Layer 2 of a small transformer language model trained on English Wikipedia (12 layers, counted from 0, width 96).
A neuron adds its activation times its output weights to the MLP's output. To switch it off is to set its activation to zero at one token and run the rest of the model.

Output weights of the MLP neurons that the questions are about. A number n stands for (n - 500) times 0.0012.
n1: 303,555,286,434,597,516,531,451,403,507,513,691,243,511,580,475,269,540,521,493,301,459,604,453,482,576,636,605,522,467,667,495,594,507,489,526,379,490,553,443,473,560,540,549,605,336,553,476,415,406,436,648,340,482,289,577,596,384,446,520,287,666,454,564,323,429,561,458,504,592,455,521,236,397,709,574,541,531,634,534,336,445,601,496,589,553,577,411,446,572,509,669,514,560,490,658
n3: 619,536,374,527,522,522,495,441,435,545,641,333,497,482,671,444,575,643,657,557,337,419,604,522,308,627,605,595,636,621,590,518,425,450,551,349,421,609,580,627,286,463,569,557,455,520,502,680,424,538,575,546,562,542,371,400,510,571,712,534,370,699,551,478,505,500,531,481,470,372,409,502,406,551,547,635,408,318,476,663,409,523,454,436,559,623,579,510,428,616,585,358,571,635,571,629
n9: 431,434,377,418,308,509,648,464,626,541,441,531,575,456,388,360,454,497,573,535,486,377,469,659,348,583,597,668,464,434,453,344,508,536,432,457,626,407,693,402,625,319,483,591,472,445,323,445,631,603,509,892,447,428,552,436,397,417,498,280,739,423,576,477,551,550,547,462,549,539,386,500,292,565,447,351,475,394,599,423,699,457,551,593,527,593,510,529,483,339,621,643,498,588,650,507
n13: 671,485,555,587,551,621,571,501,369,392,486,461,512,420,479,588,392,386,309,582,676,409,462,666,431,403,442,410,459,562,481,518,697,341,387,321,425,473,460,409,498,574,423,490,473,400,466,538,595,703,540,180,480,544,502,513,637,548,525,458,360,482,305,507,611,494,382,622,492,583,392,559,379,426,627,412,277,471,572,503,601,535,477,393,674,552,549,549,483,483,373,389,462,552,443,230
n24: 434,563,649,471,710,510,323,472,476,551,568,494,500,421,436,541,494,636,488,345,541,506,452,491,806,546,556,434,509,674,405,491,552,628,580,523,595,432,325,514,412,627,429,506,606,389,405,536,399,457,545,110,501,531,577,493,436,514,487,816,581,622,470,600,626,616,478,531,470,616,643,484,627,608,474,666,550,489,452,351,456,446,463,411,305,350,610,453,485,551,400,568,455,360,353,531
n30: 463,531,364,329,342,605,521,518,605,603,456,342,390,421,601,499,441,415,554,523,463,538,430,505,366,503,566,458,437,539,510,611,467,463,513,430,537,469,585,361,500,537,619,350,516,625,457,637,403,694,716,579,478,477,423,442,301,555,422,428,441,456,585,396,427,522,681,398,447,514,454,421,370,517,512,510,509,607,489,522,575,461,485,461,564,515,478,767,586,516,457,566,483,602,389,692
n41: 557,705,541,416,511,406,606,561,569,637,538,331,353,484,511,461,418,438,251,689,548,473,464,464,206,636,483,741,555,431,457,427,688,513,477,598,317,690,489,444,438,559,251,577,631,297,513,415,425,430,396,365,498,566,606,648,438,393,470,532,546,445,677,494,607,532,463,446,578,543,621,595,505,259,461,421,317,468,781,524,525,426,533,460,622,428,461,520,576,410,471,346,594,416,390,349
n74: 463,344,499,478,545,292,358,605,600,487,596,502,401,517,389,502,526,593,563,468,485,516,565,641,565,601,496,407,558,484,389,622,650,617,573,455,501,519,456,729,389,587,435,426,594,484,577,534,494,204,442,410,622,511,504,566,235,591,481,572,579,629,640,600,374,530,282,451,482,402,435,425,638,617,477,656,375,346,546,707,493,393,610,365,463,506,395,479,552,589,722,557,610,552,441,540
n85: 438,440,479,579,172,376,348,441,608,426,633,447,618,407,697,456,582,580,762,455,296,573,592,406,372,482,526,479,685,343,637,609,479,623,487,563,570,562,418,527,634,514,438,533,403,541,539,565,500,473,546,977,485,449,369,482,504,494,480,354,565,543,480,485,351,461,415,519,390,591,490,517,330,534,499,586,534,462,595,485,640,460,586,580,561,670,467,562,520,663,656,419,524,573,633,652
n103: 663,790,255,541,681,688,304,711,522,425,687,448,432,503,493,579,227,460,464,543,637,499,394,510,654,495,583,485,290,547,513,267,456,540,688,532,597,611,334,591,275,492,460,398,622,468,411,392,342,449,668,411,575,553,637,566,510,425,580,452,572,348,437,533,476,427,604,286,370,587,485,442,675,397,419,579,531,597,375,572,681,564,603,502,441,598,275,481,493,379,400,642,362,498,616,460
n113: 355,521,524,464,370,647,475,534,442,560,397,521,485,494,488,581,634,479,445,474,582,455,476,425,540,546,468,571,604,557,474,461,614,536,427,589,349,581,302,513,540,590,469,601,549,340,525,388,522,660,533,484,530,642,460,593,348,442,490,553,703,447,382,430,423,541,631,526,518,288,425,497,622,470,459,638,535,475,272,438,421,492,481,496,382,508,446,431,471,503,718,580,588,501,553,333
n117: 492,452,496,522,520,546,529,330,590,489,389,555,320,518,860,696,633,343,637,213,556,560,578,411,366,571,666,434,586,550,390,744,449,537,376,318,368,546,537,379,560,546,564,450,415,493,500,575,345,244,465,297,534,389,382,525,499,531,570,462,480,553,471,513,574,426,553,569,378,626,383,417,389,223,371,559,461,509,585,498,662,424,532,657,440,453,513,387,420,622,513,579,376,672,442,406
n139: 520,669,440,554,497,546,451,487,489,558,552,483,563,593,432,439,451,511,500,674,558,485,504,375,651,599,666,535,422,565,561,460,613,502,566,446,298,643,686,440,421,597,554,574,521,468,461,677,553,536,612,286,519,646,415,531,266,374,574,370,521,462,492,621,522,529,609,453,475,464,732,291,553,310,467,427,577,532,444,685,485,582,574,529,551,719,502,460,699,388,597,537,361,537,623,559
n146: 539,483,545,459,413,601,398,355,559,667,529,391,287,472,623,637,430,556,502,385,477,647,549,427,651,257,458,539,635,380,436,536,438,450,357,571,444,509,479,583,623,666,526,233,426,371,583,652,438,636,503,114,532,548,525,502,534,542,556,637,345,341,490,397,441,469,339,544,442,644,417,388,487,384,521,583,529,568,462,497,656,452,610,580,700,588,482,453,457,635,644,625,593,373,424,499
n164: 578,395,490,472,558,734,489,596,490,545,171,308,204,557,468,614,651,749,606,433,827,682,741,481,396,550,468,586,679,500,457,332,589,482,379,443,413,555,379,449,539,386,513,641,559,477,342,626,506,481,517,676,608,543,461,362,570,552,429,425,619,491,263,413,433,566,513,566,542,621,692,586,468,482,381,497,421,453,527,395,302,435,426,664,552,274,522,384,460,506,363,595,496,625,648,489
n191: 608,483,590,597,632,576,503,597,485,679,436,604,583,623,673,555,452,379,459,620,520,566,388,413,406,488,537,479,438,530,453,593,641,355,410,441,382,553,644,309,323,313,501,610,468,710,469,486,447,597,313,206,437,450,438,511,475,453,432,500,486,531,441,572,579,449,451,480,456,374,313,600,636,340,581,520,338,461,530,616,624,556,503,525,586,379,687,714,512,340,383,441,572,559,383,260

Each question names a token from some text and the token that comes next. It shows the activations a of the neurons there, in the order above. A number n stands for (n - 500) times 0.0011.

Then comes g, the gradient of the next token's log-probability with respect to the MLP's output, scaled to length 1. A neuron's effect is roughly proportional to its activation times (output weights . g). A number n stands for (n - 500) times 0.00096.

"ress", then "ively"
a: 581,443,134,474,702,488,513,427,608,367,449,483,570,381,488,553
g: 553,510,474,496,645,770,513,461,518,435,426,584,541,684,538,250,480,477,557,242,379,715,462,271,526,512,387,382,438,610,489,553,477,546,349,406,545,480,594,469,568,457,641,382,520,262,402,536,541,422,433,498,531,572,390,523,336,439,584,618,618,272,420,600,407,622,422,488,571,470,548,411,554,550,498,720,734,550,408,434,295,479,332,569,456,374,320,509,571,590,547,496,465,529,477,571
Which neuron, switched off, lowers the next token's probability most? n9

" that", then " there"
a: 501,498,497,498,419,503,512,518,525,547,574,195,484,492,504,505
g: 628,281,612,382,488,440,578,382,532,551,541,430,274,714,626,418,566,570,484,720,585,489,490,380,486,663,511,527,585,769,511,290,643,583,637,680,477,384,503,540,463,449,492,632,440,617,514,493,618,722,722,334,414,582,562,542,470,563,496,513,535,514,623,511,509,385,500,384,378,371,629,696,619,485,532,577,592,622,399,298,430,498,404,572,539,488,635,467,419,523,483,432,331,435,520,495
Which neuron, switched off, lowers the next token's probability most? n117

" R", then "ights"
a: 487,484,491,466,545,506,505,503,353,403,501,486,501,527,504,495
g: 511,441,682,417,411,509,573,458,603,403,631,367,677,248,403,518,315,380,587,329,548,547,445,271,449,324,447,432,508,444,374,503,531,426,467,657,557,345,527,495,554,394,516,551,365,340,510,354,667,457,486,457,493,395,455,282,567,389,489,482,387,327,712,347,500,526,481,570,529,634,362,455,455,426,547,456,506,466,677,636,556,441,233,425,626,682,382,610,462,581,548,548,399,450,537,570
Which neuron, switched off, raises the next token's probability most? n85

" F", then "ront"
a: 496,482,460,492,560,484,472,561,388,507,495,510,463,502,500,509
g: 311,510,608,545,426,459,514,552,596,435,467,566,451,639,629,515,437,423,673,453,471,407,542,351,422,722,366,513,525,606,579,568,597,653,670,632,398,575,355,424,597,511,509,405,459,412,578,504,590,380,486,469,509,339,451,382,350,602,452,703,535,311,592,490,573,498,447,513,837,441,582,730,458,537,435,511,452,555,583,523,476,337,478,678,587,646,434,471,442,418,503,519,341,589,717,749
Which neuron, switched off, raises the next token's probability most? n85

" Al", then "ess"
a: 477,612,511,717,444,480,527,469,515,455,511,537,550,510,506,469
g: 601,683,551,600,524,492,433,423,479,453,627,514,417,259,570,626,528,490,442,561,628,376,391,553,399,687,341,649,491,800,537,496,433,577,471,502,538,435,486,618,468,597,317,584,579,419,523,510,294,529,483,507,738,376,261,628,519,472,547,607,529,554,449,538,531,435,469,336,681,577,388,607,514,397,343,361,522,466,761,694,610,445,409,636,362,488,564,494,467,318,520,528,436,549,463,481
Which neuron, switched off, lowers the next token's probability most? n13

" contin", then "ually"
a: 520,738,502,558,499,498,458,456,534,497,508,504,495,523,487,479
g: 537,286,418,665,623,523,464,584,510,320,437,531,487,576,547,701,432,629,623,472,673,289,416,434,377,562,434,346,756,569,505,527,546,488,556,410,493,563,608,403,437,373,597,496,619,423,609,650,512,261,651,395,334,743,592,397,483,482,566,547,412,226,389,651,413,444,460,646,366,382,611,549,495,527,600,571,522,546,469,534,492,509,469,441,413,447,585,343,596,557,391,552,580,366,551,577
Which neuron, switched off, lowers the next token's probability most? n3

" who", then " with"
a: 585,497,520,572,479,527,521,629,505,405,820,464,406,507,503,438
g: 283,405,618,517,588,492,478,190,387,524,600,575,364,485,492,242,685,491,640,518,366,452,261,321,574,581,537,542,532,798,644,298,439,490,596,366,511,669,486,489,541,553,478,631,465,505,519,633,533,689,543,446,544,623,476,446,505,643,541,690,588,544,469,575,457,496,464,562,392,454,525,581,614,457,461,411,427,458,510,558,477,329,500,549,452,522,514,632,738,482,587,582,605,466,457,666
Which neuron, switched off, lowers the next token's probability most? n113

" War", then "ren"
a: 522,504,365,535,789,498,527,516,489,510,486,717,511,494,471,467
g: 413,410,437,341,523,562,634,457,480,593,418,610,318,260,590,423,711,505,643,417,726,330,505,529,523,594,706,559,699,262,406,559,590,435,458,344,542,403,395,254,533,558,527,514,542,570,496,475,603,426,603,597,334,524,618,464,583,606,406,439,458,491,419,232,563,536,687,598,462,480,492,516,463,495,411,548,516,419,397,285,654,536,481,500,471,555,450,492,545,526,564,517,350,640,641,379
Which neuron, switched off, lowers the next token's probability most? n117

" def", then "ensive"
a: 517,537,606,627,542,492,492,510,531,498,496,505,475,500,545,522
g: 426,417,466,416,548,624,253,439,411,488,530,559,397,527,635,436,455,590,469,573,569,314,395,415,499,636,624,400,560,429,490,571,567,588,417,381,459,450,399,493,490,539,384,546,718,316,512,618,615,633,494,439,410,560,333,614,557,815,525,646,598,453,470,314,486,707,583,724,585,485,452,602,412,497,718,554,360,544,419,578,406,645,620,611,581,554,587,581,304,455,565,379,451,465,334,461
Which neuron, switched off, lowers the next token's probability most? n13

"ause", then " W"
a: 511,502,501,505,707,500,482,453,180,498,499,403,523,483,502,449
g: 485,572,419,505,488,326,483,540,615,482,489,448,614,339,346,649,537,615,506,574,474,494,510,337,486,632,440,444,375,642,826,392,685,419,699,322,429,363,509,501,465,477,458,365,549,326,412,397,471,555,584,382,492,433,477,508,605,408,468,451,645,468,282,446,459,458,682,458,606,595,563,490,453,715,283,461,540,413,535,375,528,497,479,560,591,617,622,255,544,323,312,583,504,476,614,557
Which neuron, switched off, lowers the next token's probability most? n24

" League", then " which"
a: 488,502,376,516,761,503,530,480,468,501,514,525,508,501,500,480
g: 426,535,479,610,458,484,540,535,405,660,486,545,735,806,395,499,480,558,577,515,647,513,662,324,626,516,601,363,473,671,518,540,516,459,602,506,541,731,473,527,448,323,618,553,488,317,418,529,526,558,711,515,455,608,397,541,422,633,622,599,558,504,592,513,507,286,470,380,569,573,636,515,522,513,352,438,503,485,666,283,666,616,529,358,495,436,560,398,478,494,298,423,740,573,647,491
Which neuron, switched off, lowers the next token's probability most? n24

" t", then " N"
a: 480,491,491,569,511,348,537,539,477,513,561,363,460,498,475,470
g: 799,617,542,637,498,500,550,453,581,577,588,533,606,288,326,735,589,625,496,370,606,748,639,426,609,519,606,559,602,427,353,505,558,594,676,612,586,361,459,656,307,529,488,443,617,620,605,509,567,379,566,543,536,581,588,556,511,436,583,510,339,579,553,359,440,470,423,549,549,524,405,380,314,863,546,490,365,525,450,602,469,447,435,464,444,578,558,388,456,515,565,594,547,461,516,493
Which neuron, switched off, lowers the next token's probability most? n30

" leg", then "ally"
a: 470,516,440,490,485,502,499,602,433,531,848,497,484,551,549,502
g: 483,776,647,458,451,490,469,494,365,383,559,424,485,274,435,620,654,469,521,322,407,530,723,671,669,457,490,416,785,449,533,516,371,564,257,769,536,469,546,394,461,488,555,612,442,464,513,692,629,436,513,402,572,353,423,505,273,543,437,572,675,490,455,475,516,622,484,598,448,455,530,388,566,501,471,403,537,607,403,678,508,522,497,543,432,530,548,582,565,406,556,502,549,289,346,532
Which neuron, switched off, lowers the next token's probability most? n113